Layer 10 of a small transformer language model trained on English Wikipedia (15 layers, counted from 0, width 64).
A neuron's activation on a vector x is GELU(gate . x) times (in . x), where the dot is the dot product.

Input weights of the MLP neurons that the questions are about. A number n stands for n times 0.0056.
n5 gate: 2 -8 11 5 16 -3 57 18 -18 1 -17 20 36 11 -17 9 -5 3 -9 -35 22 2 2 47 -1 9 -22 0 36 61 2 -2 1 13 20 0 8 28 -33 7 -36 12 8 27 -40 30 -10 22 31 -28 34 -22 -22 13 -4 -9 -38 1 -8 2 -24 -30 16 46
n13 gate: 6 40 1 5 18 -33 9 -25 1 -22 27 51 47 -56 -6 -9 17 14 -24 5 39 12 19 -4 18 15 4 -20 2 -10 -8 10 -16 9 21 -8 -6 42 21 44 6 8 15 -14 36 0 -11 12 -44 -32 24 3 -8 -20 -26 -11 10 16 -24 14 25 -40 35 -24
n14 gate: -10 18 0 7 -2 -7 17 -19 -38 -19 -2 -10 -2 -8 -30 37 36 -17 7 -1 15 -7 -22 -23 19 -4 -12 -7 11 6 7 -8 -1 -60 -25 29 -12 25 -7 22 26 13 -17 -27 1 -10 -3 9 -33 0 -31 -3 -32 17 -19 25 9 -26 -19 -35 5 -38 -11 6
n26 gate: 9 -30 22 -15 -17 -10 31 -36 9 33 13 32 -16 14 15 26 -25 15 5 -25 -11 -14 4 -25 -8 -7 -12 1 33 -20 -54 -7 -31 -14 13 30 45 21 35 -41 -8 27 17 -20 10 -2 -2 14 16 -3 -15 28 -2 -17 14 -38 -17 -27 49 -6 -2 2 25 3
n32 gate: -16 -2 -30 -11 -17 24 13 -32 16 2 -6 -34 -25 25 18 -9 2 64 -7 -36 10 33 10 3 -10 6 -8 -12 3 41 13 -21 12 5 -28 2 -27 -20 28 -29 -22 14 -40 -23 -21 12 17 26 -18 0 9 46 33 -7 -22 -46 -8 -39 -10 51 5 14 5 9
n58 gate: -25 -5 6 -35 -24 12 -50 11 3 23 -6 -7 26 -14 26 8 30 7 13 14 32 45 -17 -21 21 20 -6 33 -17 -31 2 -13 -14 12 -1 2 5 8 -51 -22 -23 -25 26 17 -16 -20 30 -18 1 10 28 -30 17 38 12 35 2 -5 21 32 -40 -18 3 33
n60 gate: 13 -7 6 10 9 5 -12 -12 -1 -1 -15 11 -13 -8 36 -39 -12 6 -1 -27 -14 52 21 29 -7 -11 -11 9 4 -20 -3 -5 19 13 7 31 0 -47 -36 22 -3 17 5 -40 -51 17 -17 -10 -48 -9 42 -11 -27 20 2 -5 17 3 7 34 13 22 -7 -34
n63 gate: -38 32 15 3 27 -24 -11 -47 6 18 -1 -32 -25 23 21 19 -3 57 12 -49 -3 42 9 14 3 -16 -18 -21 -11 -28 23 -16 -3 24 -15 19 -28 -1 -5 -1 8 -6 -2 22 -54 8 5 3 -1 9 30 35 13 4 -19 -21 1 6 18 3 17 33 17 16
n68 gate: -23 9 -27 -14 12 -39 -58 -10 -30 -18 0 9 11 15 -19 21 -10 29 1 13 -5 14 6 -15 42 -9 30 2 28 4 5 -5 -12 -10 -8 24 -56 0 10 -18 -18 -3 -10 12 3 1 33 -4 4 -18 -10 35 -20 26 20 26 3 -24 -1 -32 -35 -42 -41 5
n83 gate: 22 37 19 -36 7 -16 46 -16 -7 14 -7 2 -11 -12 -20 1 19 -12 -7 19 -39 51 -21 -8 -6 -6 18 -4 33 18 -33 -33 -34 -24 -8 -11 20 -17 23 -8 11 15 -39 20 26 -33 32 5 1 7 42 30 -20 -32 9 -20 21 -18 -69 0 -42 -12 12 -10
n86 gate: -27 16 31 -4 6 -14 -26 -20 4 18 12 -46 16 -23 28 -39 -33 -26 48 -6 38 41 19 10 5 -8 14 -8 -28 23 16 -12 -17 5 34 14 -15 1 12 -11 -2 18 -16 -1 -8 29 15 24 46 -11 22 -25 11 12 -39 -20 1 -23 -7 -12 5 43 5 11
n93 gate: 15 -4 -9 0 -3 -18 0 8 -17 24 9 32 25 -33 -20 -6 -54 11 -52 -43 20 -36 6 23 26 4 4 15 11 13 -11 31 -10 3 3 -16 -16 16 10 -17 -65 14 -18 -8 5 -38 -1 60 -2 -29 1 -21 -14 22 -5 42 24 2 28 43 9 5 1 -4
n101 gate: -18 8 -24 12 -7 -2 33 8 36 0 5 -28 -34 -13 0 8 -35 -5 18 13 22 34 -28 16 9 4 -20 -8 6 5 -29 -25 -29 -15 3 -33 -7 -38 -30 -1 10 -13 31 -5 -21 5 -39 -11 16 -20 25 -8 47 -3 9 -4 21 1 -2 23 -30 15 -1 1
n106 gate: 14 37 5 37 -5 -9 7 12 -33 -41 -15 46 -14 12 19 -22 -6 -15 21 -23 -24 15 -3 12 9 45 38 22 0 -5 32 -6 20 -11 -19 -33 25 -16 29 -34 -17 30 -23 -8 -9 35 -7 23 5 -16 38 2 -14 -23 -20 -8 13 14 14 -28 27 -25 -14 26
n110 gate: -8 -14 12 -38 -26 -28 11 39 -27 -16 -4 -3 17 -3 2 15 10 -26 38 29 -32 -6 -26 -6 7 7 53 40 23 -13 -23 36 -27 39 -11 33 6 -13 -4 -3 -27 -8 -2 4 -19 -11 23 -14 17 -4 -6 42 -3 9 -5 9 11 -10 -7 17 25 -21 -47 -8
n113 gate: -21 -10 3 -40 20 -9 18 23 -30 -10 22 31 -4 9 -23 15 -21 -6 -39 -9 1 12 -6 -37 20 -13 18 -11 36 -13 -25 41 -19 10 -16 13 -7 16 -31 -16 -19 -14 15 19 -15 -3 -35 -18 23 13 32 -17 38 30 16 38 -24 -10 20 23 -19 25 -2 -30
n116 gate: -32 7 0 12 27 -37 -12 -41 -1 45 18 -1 -31 11 -14 -20 4 35 -12 -4 3 -38 -1 -16 20 18 -35 37 -24 16 -13 -39 -4 48 -45 -6 9 -25 4 0 -15 42 -13 -9 -16 12 -31 -23 22 8 8 27 25 -19 -15 -22 -1 -8 -9 10 -26 8 18 -7
n121 gate: 9 -12 -5 -33 9 7 15 -28 -1 14 -25 1 25 -15 16 -15 48 -4 14 -28 3 -1 11 9 57 -43 -43 -4 0 6 -51 -51 7 -53 2 20 21 9 56 32 6 -4 -5 -51 -2 -3 4 -28 -10 4 17 -5 -14 -18 9 7 -4 -3 -21 -12 7 -15 -20 20
n124 gate: -21 1 -27 26 -4 0 12 -9 -51 34 -10 40 30 -3 -11 -25 10 6 27 -3 8 16 -23 18 -11 -20 0 -8 -31 11 -5 -18 -3 -29 10 -23 -4 8 -23 -32 -15 -24 9 29 18 -3 -48 26 46 9 -21 8 -24 47 -26 -4 -30 -28 -43 -8 -22 33 -18 10
n130 gate: -9 17 11 -38 24 5 15 -36 -17 -6 28 14 36 -27 -22 -6 44 -32 -7 -24 50 17 -6 7 -4 -21 -9 9 -13 0 -14 -11 -11 1 -11 -5 -25 18 10 -16 -40 23 -16 9 -25 -5 -34 50 9 23 28 -22 16 59 21 52 -4 -18 -17 -22 9 -17 -19 19
n148 gate: -52 34 1 -14 -6 14 -14 -1 -23 21 14 -1 40 6 5 -8 -1 15 47 -23 -26 36 2 33 -18 4 -3 11 4 9 0 38 -29 -47 12 16 -5 16 -19 -4 12 18 2 23 -42 22 8 27 2 22 33 -14 -31 -31 11 -17 -8 -67 -7 -18 -22 5 -4 17
n155 gate: -47 38 3 -29 34 -1 -12 23 -1 6 19 -4 41 -18 -6 -40 -21 -16 41 8 -1 38 1 11 -15 4 -19 2 -33 28 15 3 7 26 -44 13 2 34 2 -4 2 21 -16 -5 52 9 -15 9 22 -63 26 45 31 -3 -54 25 31 -7 -15 -8 -1 32 25 -8
n168 gate: 10 14 27 -3 -1 15 25 -23 -10 -18 13 -18 -20 18 -11 -7 -24 30 34 -4 8 3 43 53 59 -2 7 30 19 26 -13 31 32 7 -18 19 -20 -19 -2 16 -31 50 8 27 16 -16 -22 -36 8 -15 -7 4 4 17 0 40 21 -6 22 11 -15 55 -42 17
n169 gate: -49 -23 -17 14 -12 5 3 19 -48 -23 -14 16 20 7 -23 -4 -47 -11 23 -12 -13 19 21 26 45 16 -25 -7 45 35 -1 26 -5 26 -20 16 -1 15 -29 7 -1 17 18 -37 6 17 -21 -32 -6 -10 -19 -47 -24 -13 -23 -7 -20 5 -2 30 31 -10 20 23
n187 gate: -30 5 27 15 -19 40 10 -39 11 -1 -25 -14 25 -11 2 -12 14 -12 14 7 -5 5 -29 8 -4 -11 22 -1 39 35 13 -45 -8 8 -32 -27 -25 53 -23 48 9 17 -21 -29 -48 -2 -48 4 12 -15 8 16 -26 16 -44 -4 25 -20 -22 -13 -10 -31 16 9
n188 gate: 31 4 -41 26 23 -49 -22 -34 -11 22 26 -27 6 2 -24 31 -25 12 13 18 -15 24 -6 -18 -6 5 11 12 -2 -25 -13 21 -26 -2 -18 -21 -26 6 21 4 4 -1 1 0 0 16 -22 33 -11 12 6 -15 -4 24 -17 -13 -42 10 26 15 19 -57 -5 -1
n5 in: 18 27 -48 -4 14 -4 -35 16 52 36 -54 -17 -49 6 7 33 18 -29 6 2 -32 26 27 -37 -24 0 2 -33 -16 22 -28 21 18 -25 -5 30 14 5 11 -40 -21 -19 32 22 -12 -20 -34 -25 -25 -8 -15 -34 34 -31 3 -19 10 8 21 8 -12 1 -1 -28
n13 in: -28 -7 -5 1 17 -6 60 -15 -23 11 3 11 -23 -14 -9 53 15 20 5 17 -21 -37 -11 -35 29 -16 -4 -47 7 26 4 51 -22 -24 -4 35 10 -12 41 18 -13 -3 -10 -24 -8 19 -25 -1 -17 -24 -62 5 31 -1 -9 19 12 31 33 -6 13 -27 7 3
n14 in: 13 -8 27 12 -4 37 -11 46 43 -4 16 50 5 45 8 11 4 -28 1 55 28 2 -18 -12 2 67 30 -5 5 -3 5 9 20 3 13 -10 11 -8 32 22 19 7 -5 -6 28 -3 13 30 -3 -27 3 -5 -23 -37 40 42 -13 29 25 1 18 13 14 -14
n26 in: -43 -2 -27 -23 -30 10 -8 12 -2 -4 -20 31 9 17 11 -23 -64 -18 22 8 12 7 40 1 -40 -6 -41 -54 -15 -8 -50 -35 17 -20 -32 20 18 -16 -23 -7 16 -11 -11 4 4 -12 18 5 -40 7 20 13 35 -17 -8 14 -23 -2 18 -14 7 -23 -28 -12
n32 in: 5 -1 -3 -35 -31 0 17 -8 1 16 -13 -38 -55 -3 22 8 6 -8 1 -25 -6 2 -6 11 -11 18 28 3 10 6 8 27 1 42 2 -42 7 -33 -16 13 12 27 -9 -12 21 46 0 4 -53 8 1 18 2 50 18 38 -7 8 13 -13 -17 40 28 15
n58 in: 30 -16 13 7 -5 -12 -19 -13 18 -21 12 -25 -23 -10 24 -20 -3 -11 18 -4 -2 0 -27 45 1 -32 7 -23 -41 14 22 -6 22 9 -1 50 6 21 16 -4 34 24 -14 -19 37 43 -14 5 31 17 -36 -36 -21 -1 -3 32 2 -17 -22 -20 2 5 -3 46
n60 in: 30 -8 -10 6 -35 -14 13 21 14 -11 -10 7 -38 -6 10 37 17 16 1 13 -11 22 -39 27 2 -6 14 3 -14 1 8 20 -4 -15 -24 5 -1 -12 -2 3 -13 -13 -3 5 2 28 -42 42 11 21 -56 17 43 -52 50 6 0 2 -9 22 -13 33 -19 41
n63 in: -4 7 30 -27 -21 -7 0 -17 4 24 -8 9 15 42 2 -10 -3 -25 30 15 5 7 -36 -5 -3 20 -15 -9 -29 -12 44 36 23 27 12 18 46 -28 6 -17 4 -44 -4 10 23 -12 4 -18 -12 -8 -8 -41 24 -9 -37 1 36 0 11 7 -38 2 21 -13
n68 in: 15 -9 -30 -40 -17 13 6 5 29 7 -27 5 0 -13 -7 -8 28 -31 -3 41 37 -10 -23 -14 -2 -5 26 -7 17 51 -14 -3 -12 -23 -3 -28 9 2 25 22 19 2 -2 -43 -34 8 30 -25 -23 -17 -13 -44 -9 11 -31 9 11 2 -9 17 -23 -22 17 33
n83 in: -7 2 16 14 75 -27 -23 16 36 -21 0 1 -9 -27 0 4 -11 2 11 40 -23 -15 17 -15 -4 -21 9 32 -8 -15 15 32 -18 41 -41 5 26 -10 2 46 -1 22 -4 -12 17 15 -39 11 -21 -2 -2 9 -8 -10 1 -29 5 -26 26 11 -1 23 -5 4
n86 in: 3 -1 -21 17 -29 -11 10 -2 -1 -13 12 -31 1 -12 1 -11 -31 5 -39 -40 9 -7 -13 -10 8 7 2 7 20 0 7 13 -30 -24 26 -29 -13 35 20 -12 14 -21 32 0 13 42 17 -14 -16 -13 -5 5 -33 -32 14 -11 14 -19 0 8 -3 -18 -87 9
n93 in: -13 8 -15 18 4 36 -9 -28 -23 -17 -1 42 27 17 -37 -22 9 11 1 -41 6 61 -16 -63 -28 -16 -20 19 16 24 10 -19 -20 -53 -41 -28 -3 -19 46 -8 8 -14 -24 20 5 -36 1 5 23 -24 -29 -25 4 -14 10 28 -12 9 -13 -8 -33 9 -11 -13
n101 in: 3 8 33 24 -17 5 16 -13 -12 46 -21 -17 11 -15 29 26 -7 21 27 10 24 20 -23 40 8 -7 16 -10 12 -1 8 -16 -13 -28 2 13 55 -31 -7 -1 -7 -16 -13 15 -39 18 11 17 -25 -4 10 3 38 17 -10 1 15 6 19 33 -14 22 -14 9
n106 in: 22 11 20 -3 40 21 16 -21 -12 14 5 -14 8 -9 28 -38 19 -20 20 -21 22 -23 23 -29 -28 -37 -2 28 -14 14 -13 -3 1 9 -3 5 16 -32 -13 18 -11 -32 -4 19 -51 -65 0 -25 18 8 -14 -17 0 2 17 12 23 -15 5 5 -24 -46 9 -24
n110 in: 21 28 -18 -5 -18 5 -4 -20 -15 5 41 7 2 -1 -39 20 4 41 29 -8 38 -5 -28 -24 8 21 -9 -25 15 20 47 -14 1 8 26 9 -21 18 8 -47 14 -8 -8 32 3 10 49 25 21 -7 -11 -8 -36 -3 18 1 4 12 22 29 20 9 -1 32
n113 in: -4 -17 -17 -58 -33 40 18 -10 -8 -41 20 27 3 -34 11 11 -28 6 15 6 24 -30 6 -5 22 -15 31 -6 -17 4 20 18 23 -5 -23 3 2 -16 9 28 -9 -23 11 4 25 -11 -41 -26 21 -2 41 -45 -3 -1 -30 -32 -13 -1 22 -13 -6 15 2 -17
n116 in: -5 -9 15 1 -29 -3 0 3 9 -16 -27 -2 -23 25 -11 -7 -9 -23 -7 7 1 5 -8 -8 39 -10 7 6 6 18 36 29 -17 20 23 -1 -43 9 15 -32 23 14 14 24 4 26 49 39 -32 19 -45 3 -8 -38 -40 32 -12 -17 -32 -1 -35 8 13 14
n121 in: 22 -13 11 -29 -5 94 -3 -74 30 1 -6 13 12 4 20 -7 22 -10 5 -12 32 4 -16 -15 28 -1 3 -15 -29 -13 8 -31 9 27 -9 -2 -18 -14 -1 47 -20 -1 -11 -11 4 6 -15 21 9 -3 -16 20 -39 -20 -6 23 8 -12 -39 -17 -7 3 5 20
n124 in: -16 -23 40 -23 -8 18 16 -5 -42 11 18 -5 -38 -23 -12 -45 -36 -6 -25 -10 5 -39 -22 4 -14 7 -21 21 -15 -32 44 -4 -22 25 20 0 -3 6 10 1 24 -26 0 20 16 23 -22 7 4 -16 12 8 -18 7 9 -15 -4 0 15 -17 11 27 3 23
n130 in: 29 -2 -16 -13 9 -5 6 11 -28 6 12 21 12 -11 -74 39 -18 9 -40 37 -6 21 -2 30 0 -26 -36 -21 35 5 -25 -4 11 -40 -30 -55 24 -8 20 -19 17 -19 66 22 -9 -4 -18 4 -33 -5 3 3 -47 -4 -31 -77 49 10 5 -22 0 -18 -35 -36
n148 in: 1 -18 -3 31 45 10 -17 -1 0 52 8 9 12 8 -4 -56 46 -6 35 -22 -8 22 24 16 3 -24 -13 39 -45 39 -9 8 -4 8 26 12 36 26 -5 -29 11 87 -2 21 -33 6 18 29 -1 14 -5 37 54 35 -43 -44 52 -21 -24 -6 -8 -13 14 10
n155 in: 22 -5 32 -11 3 6 7 16 26 28 -13 -24 -38 -2 -33 -22 -31 11 2 -26 -43 12 -27 5 -5 31 6 29 -14 -1 0 -6 -8 -15 -48 -9 11 -5 -43 15 -59 -18 40 -12 0 -53 -56 4 19 1 -9 -16 -29 -28 17 -11 -10 -7 18 8 17 -14 -26 1
n168 in: -13 26 -41 17 -27 -9 31 23 6 10 -10 4 -2 -29 32 6 -7 1 -24 -7 16 8 -11 -10 -26 -10 26 40 25 61 9 -18 0 26 -26 -15 14 -7 -9 36 -16 -12 -1 -7 -17 -14 -35 -16 -16 -13 26 44 16 -44 11 -13 -5 31 -11 3 -3 -21 -16 -21
n169 in: 6 -12 28 5 -20 39 20 1 13 37 -23 -13 -23 20 15 25 4 27 -17 1 -23 48 35 20 25 -17 14 -25 23 0 2 31 -4 -16 -11 35 41 5 -32 18 -15 19 23 18 -4 0 37 1 -30 12 -7 21 36 -5 -17 3 -16 1 -23 -26 -24 22 -66 -13
n187 in: 16 24 -21 23 6 11 10 -7 21 -42 -19 -54 76 -15 9 1 -11 7 -53 -23 5 7 -5 -21 -1 -54 -13 -17 -19 -24 0 -25 45 -12 11 -17 -36 3 20 5 15 3 -41 -21 32 9 -9 14 25 -7 -32 -33 -6 71 41 -16 33 10 -44 -4 -11 4 27 -21
n188 in: -4 -10 -47 23 17 9 -27 12 8 -34 -39 3 -8 -42 -3 6 0 19 5 -7 -22 -7 -8 25 -18 23 -2 2 3 22 -16 -7 24 0 -9 21 9 2 2 33 16 -22 17 20 -33 16 18 -3 -17 -1 53 9 -3 -4 -14 3 35 4 37 17 25 -14 -8 -10

Each question shows a token from some text and the vector x that enters the MLP there. A number n stands for n times 0.047.

" ar": 6 -14 -9 17 0 8 10 -16 -1 -14 2 -12 7 -6 15 18 -25 -11 -32 31 26 56 -14 7 -26 -33 -9 11 -3 8 -20 -19 3 7 -11 -11 -22 -29 5 23 38 30 -10 24 26 -21 16 7 29 -4 6 13 51 -7 4 -23 3 66 15 -13 -19 -12 -42 0
The most active neuron and its activation: n101, at about 1.4

" to": -29 -47 -16 -32 -20 6 -13 -2 46 -2 -8 23 -32 1 6 31 -21 17 2 12 21 7 -6 10 23 16 -43 -16 -3 -8 -20 -20 0 -5 -27 -3 0 3 0 -30 49 -5 13 14 7 -64 29 -6 21 23 -6 -31 12 -7 14 1 -1 -4 -4 -25 16 -26 -11 -17
The most active neuron and its activation: n26, at about 3.5

";": 12 35 -25 -40 5 9 28 12 29 14 11 39 -27 12 -10 -28 14 5 -31 27 -26 -22 17 16 -19 17 8 -52 -27 11 24 14 31 23 16 -8 -21 4 20 7 33 5 64 12 20 -40 -6 21 -12 -8 -34 -3 -17 22 10 -9 14 -8 6 11 14 15 -24 -4
The three highest activations, in order: n13, n101, n124

"u": 30 4 -12 29 -6 22 -3 2 -1 -20 7 -50 -28 -18 17 7 -13 19 -35 15 29 -16 22 -10 10 38 9 7 7 14 33 16 -4 -14 -3 3 -24 14 -29 -28 2 -6 -52 25 -37 -27 11 -10 -3 5 25 37 -8 -25 -13 -11 -6 40 10 -20 26 9 -38 -43
Which of these neurons fires most? n168

"ently": -12 -66 -28 27 20 25 -8 -19 23 15 3 -3 1 15 0 4 7 -19 -18 49 10 -3 5 26 -8 10 -2 -23 -1 -24 -29 -25 2 -2 22 5 33 1 -13 -20 34 -41 19 5 -2 -44 -25 -6 -6 2 -52 -33 5 20 5 2 -10 -26 30 8 -4 15 -3 -9
Which two neurons fire most, strongest first? n26, n101

" |": 2 14 -26 -12 -2 -13 2 36 -23 15 -14 8 7 28 29 -47 17 26 18 4 -4 8 18 31 -8 11 35 -34 -22 -11 23 28 23 8 -12 -19 -24 3 14 5 31 -5 -8 16 7 -57 -3 -11 14 -1 -37 -15 15 13 6 9 -3 -2 21 -35 -3 0 8 -13
The most active neuron and its activation: n106, at about 0.29

" R": 33 -8 -5 7 15 -14 -1 8 12 6 -6 -42 -8 14 2 -23 27 6 -23 -9 -15 -6 -2 56 -39 -5 -58 -20 -28 -1 -24 18 -8 8 33 -10 -24 -22 -12 33 40 10 28 45 26 11 -5 4 -5 -1 -36 15 -25 -4 26 -2 6 29 -22 -5 23 -9 -6 11
The three highest activations, in order: n60, n93, n68

".": -33 28 34 -23 -34 19 5 29 58 19 -29 -4 20 19 22 -34 -31 20 17 -1 -40 -1 -5 -6 -21 0 -12 0 -35 0 -13 -23 9 -14 -7 21 10 -5 1 -4 -11 1 -21 -12 30 -43 -26 -11 40 9 -22 27 15 -30 11 -14 6 9 -15 -11 -12 26 -17 -10
Which of these neurons fires most? n155

"e": 6 4 -17 19 12 -24 2 15 70 26 -22 1 22 -1 37 43 -15 -3 -14 -14 27 -23 3 11 27 2 1 14 -14 11 18 -6 29 -46 64 2 -4 10 16 -23 0 11 9 -31 17 -19 -14 -4 23 9 -6 8 -6 7 19 -28 -20 15 -10 58 26 -32 -20 -13
Which of these neurons fires most? n5

")\n\n": 33 36 38 -11 -41 17 18 19 59 19 -39 20 12 -3 13 3 12 40 21 0 -5 -10 3 12 -18 -2 -21 19 -31 -22 8 -18 27 -4 14 -4 8 1 3 16 25 -4 -43 23 25 -23 -10 9 -36 22 -10 26 6 -9 -31 -9 -12 7 14 40 3 44 -2 -24
The most active neuron and its activation: n63, at about 1.2

" the": 29 13 -2 -4 26 -7 -21 8 -17 39 -9 20 4 -6 -15 35 -5 -11 8 -2 7 10 16 -9 -14 0 -9 -17 -4 -20 -8 -30 -5 2 -32 -19 2 -2 -4 3 61 -4 5 -15 18 -71 -10 -9 -15 56 -4 12 25 -21 3 -10 -11 11 -17 -18 3 -10 -28 7
Which of these neurons fires most? n83

",": -1 26 -19 -2 6 13 -13 18 15 -4 -1 6 -4 5 2 -38 -19 -9 -10 38 23 -10 7 -41 -13 31 -11 -41 -41 -25 0 -18 -12 -23 -7 -2 14 17 -2 20 17 29 14 -29 39 -67 -8 26 9 6 -28 3 -19 19 -10 -9 -7 -2 30 -15 -14 33 -2 10
Which of these neurons fires most? n155

"10": 39 -30 -21 -37 -2 -20 4 44 17 -28 17 14 -12 4 38 -3 14 -34 -28 1 2 -8 17 -13 -9 -11 11 -4 34 -15 -9 28 12 9 32 16 -31 -26 18 7 5 -31 -4 2 15 -7 -5 18 1 1 -23 -40 -7 -15 -12 -24 10 21 -9 -36 -28 30 11 -16
Which of these neurons fires most? n113

"f": 9 -42 -33 48 40 18 -17 22 2 7 -35 16 19 -8 46 -30 -6 20 -5 8 24 15 31 -5 -8 24 -9 32 14 23 -2 -28 5 1 37 2 41 -34 13 9 16 -4 -24 13 -8 -7 24 -18 6 -1 -11 -4 -9 14 25 -15 17 40 -11 3 32 -8 -2 -42
Which of these neurons fires most? n106

" ": 2 24 8 -13 4 15 -8 -8 15 -32 11 -20 6 20 7 -7 30 -6 -21 8 6 -4 2 56 -50 -5 27 -31 -22 8 22 13 25 2 68 0 -5 -24 16 16 38 -4 40 22 25 48 -5 -16 2 7 3 -17 -23 -22 -13 -11 -25 15 -26 -17 8 23 10 -14
Which of these neurons fires most? n86

"'s": 1 -34 13 8 4 0 16 17 -6 6 -19 8 -18 2 3 38 -11 -1 -6 11 -14 3 14 -3 -3 6 -26 2 -31 16 -36 -30 -16 -11 9 -35 6 -2 -5 13 46 2 2 -9 -7 -78 -26 3 6 38 -4 -12 49 -5 24 -4 8 7 -3 -6 14 -30 0 7
Which two neurons fire most, strongest first? n26, n110

" Y": 26 8 9 11 27 -1 -1 31 -11 -12 -20 -32 10 0 -3 -13 -21 -24 6 -28 9 -14 -15 20 -9 45 -33 9 19 2 17 12 -17 -10 10 -10 -25 -33 6 24 18 48 -21 -3 14 3 32 27 29 26 -22 -28 -10 19 1 -8 16 14 -8 22 29 22 -45 -20
The most active neuron and its activation: n86, at about 1.6

" special": -2 -6 32 14 -30 32 -11 7 15 12 -15 -7 -10 38 32 21 11 -35 -16 22 -20 -10 -19 13 -34 -15 17 9 29 -31 -17 -40 -3 -30 45 24 -13 -8 -14 9 9 11 -21 -6 28 -40 -26 3 17 28 26 11 37 -17 -8 18 -12 3 10 -44 24 -34 -22 -2
The most active neuron and its activation: n26, at about 1.5

"20": 41 -7 -7 -14 -33 -13 -51 10 6 -3 -6 15 44 -35 14 -17 -37 -14 21 6 25 -15 14 -17 -26 7 16 6 40 9 18 8 77 -23 3 23 -14 -6 11 -4 35 -4 -7 -9 18 8 19 16 1 -11 -10 -15 9 -40 -9 -14 4 8 -7 -26 -21 -10 -20 16
Which of these neurons fires most? n68

" pl": 6 -2 29 38 32 26 1 21 17 46 -4 -20 -3 9 -20 6 33 -12 -22 -4 36 13 4 13 -21 -5 -29 1 -16 16 -13 -29 -3 -1 -27 2 -48 -18 -18 15 21 29 26 6 31 -24 -30 20 -1 8 -21 -5 -13 -12 -1 -19 -9 60 -1 -12 30 4 -11 41
Which of these neurons fires most? n130

"ann": 1 1 17 50 -32 18 -7 23 -28 23 5 1 -14 5 -5 41 10 -35 -17 9 10 -6 30 -3 -16 21 -27 -36 0 32 50 -25 0 1 0 -10 -29 13 2 3 -10 -10 34 33 -13 -17 1 -26 -11 12 -1 14 -27 12 25 23 -35 48 -23 4 -1 37 -12 14
The three highest activations, in order: n124, n5, n169

" It": 9 20 -30 -3 11 -8 6 29 11 -4 24 -20 3 23 45 20 8 -18 -12 25 -10 -6 3 -5 8 2 -42 -6 0 7 -12 -22 3 -5 8 10 19 -12 13 -34 58 -12 -63 -2 31 -23 -26 -16 -25 22 -51 -3 -1 -19 15 -29 -17 6 15 3 27 7 -12 8
Which of these neurons fires most? n26

".\n\n": 22 35 35 -13 -16 13 25 24 58 31 -41 4 21 13 36 -3 -28 31 26 -13 -1 -8 0 12 -26 4 -16 16 -39 -25 9 -34 41 -9 23 -3 9 -14 3 11 6 -11 -29 11 24 -17 -15 7 -13 35 -15 25 21 22 -8 -8 0 10 8 26 -12 51 2 1
Which two neurons fire most, strongest first? n63, n32

" Class": 26 -12 13 16 1 18 -19 29 24 -12 20 8 -26 11 10 19 35 42 -13 52 -32 -20 3 -4 -25 23 -19 -9 -15 15 27 38 6 -13 23 54 11 -14 35 -4 19 -13 -36 3 26 -18 15 -16 7 10 18 -3 -14 1 -3 1 22 14 25 -12 20 4 -30 -2
Which of these neurons fires most? n110

" G": 29 -39 -4 3 -10 -20 -24 19 17 -18 -4 -24 -6 36 17 -2 5 1 -9 -17 5 12 17 67 -26 5 -37 13 -30 -22 -1 13 -20 24 7 -20 1 -32 -4 24 41 49 -8 15 12 6 -17 14 8 18 -8 9 9 11 3 -41 17 21 -29 11 17 14 -32 1
Which of these neurons fires most? n60

"ur": 14 5 -4 24 -6 42 26 21 -1 1 5 -43 -7 -12 16 7 -23 -16 17 17 10 4 3 -22 -11 -4 39 10 -6 23 3 -32 -11 -2 -19 -2 -6 -12 2 33 -2 -20 9 18 -35 -18 4 -22 -1 7 -32 -18 18 -15 22 -6 -15 52 35 -45 34 35 -19 41
Which two neurons fire most, strongest first? n168, n101

"\n": -11 49 29 -13 -8 21 18 8 49 7 -32 10 -13 -5 0 -11 55 36 -18 22 0 0 -14 24 -32 32 5 -31 19 -2 7 -21 15 13 44 -32 -27 -32 -16 3 20 17 -28 -20 -6 -9 -13 29 -25 5 -45 13 1 -6 -4 -20 -4 -16 28 19 -2 -14 -4 -27
The three highest activations, in order: n32, n187, n60

"-": -3 -5 37 5 25 -8 -2 16 38 5 -23 -8 -11 -7 23 -20 -19 15 -12 22 38 -5 15 -6 -14 33 37 -20 -14 15 -17 -10 32 -15 -7 -14 -5 -16 39 -1 21 56 -35 24 -20 2 -2 0 -13 32 -48 28 -9 -36 -12 -13 -23 16 -20 -19 -13 9 -31 -28
The most active neuron and its activation: n116, at about 1.7

"A": 17 -15 4 -29 -5 -26 -4 51 -6 -12 6 25 -29 3 -2 45 5 -6 -18 7 1 -31 16 -5 4 -10 9 4 29 -23 -28 6 -10 8 1 -34 -11 -24 0 4 13 -30 -2 9 21 -27 -25 6 -4 25 4 -5 7 -20 -9 12 19 8 25 -1 -28 28 -2 -37
The most active neuron and its activation: n113, at about 4.3

" P": 11 -5 -7 5 -4 21 -28 12 -1 4 -20 -7 28 20 0 -23 38 18 2 0 2 5 20 58 -30 5 -21 1 -6 0 -11 6 -7 -8 33 -29 -10 -32 -38 21 50 33 13 12 16 12 -7 19 12 27 -15 8 -9 -8 26 -38 30 17 -22 -14 8 -20 -38 19
The most active neuron and its activation: n148, at about 5.4

" Pri": -9 43 -3 12 14 -23 -34 17 27 9 16 -12 33 -6 -35 58 -13 17 -17 -9 17 -13 -22 -3 -3 22 1 9 10 -10 1 13 2 37 31 -2 -20 -5 -21 8 31 17 -17 -29 -12 -13 47 -13 3 -1 -41 26 4 18 -14 -4 -3 23 -7 -23 56 6 -34 -27
Which of these neurons fires most? n110

" S": 30 -23 5 0 13 -30 -19 21 -2 29 -45 -27 30 4 -35 -23 6 5 -8 0 -13 -2 11 24 5 36 -33 12 -41 5 4 4 -25 7 21 -6 -8 -16 -9 15 42 24 12 27 21 8 13 18 13 40 5 11 27 -8 7 17 21 24 -25 37 -13 7 -43 -22
Which two neurons fire most, strongest first? n116, n113

"0": 37 -7 -36 6 -17 5 -17 2 8 -21 0 38 -25 5 27 5 8 -12 -26 -6 -3 -20 7 2 10 -2 15 32 26 22 -20 7 12 28 19 -6 -47 -13 37 43 8 -23 17 -1 -18 -25 17 -8 3 8 -20 -27 0 -24 6 -88 -12 -7 -15 -21 2 15 17 3
The most active neuron and its activation: n101, at about 0.39

"\n\n": 37 28 37 -5 -35 11 18 13 57 30 -29 25 6 -3 20 12 26 56 14 18 -3 -6 11 29 -20 11 7 -12 -8 -9 -1 -17 31 -5 34 -7 -5 8 16 15 16 -6 -37 15 27 -12 13 14 -42 27 -22 9 6 3 -31 -14 19 6 9 28 3 36 2 -30
The three highest activations, in order: n32, n63, n60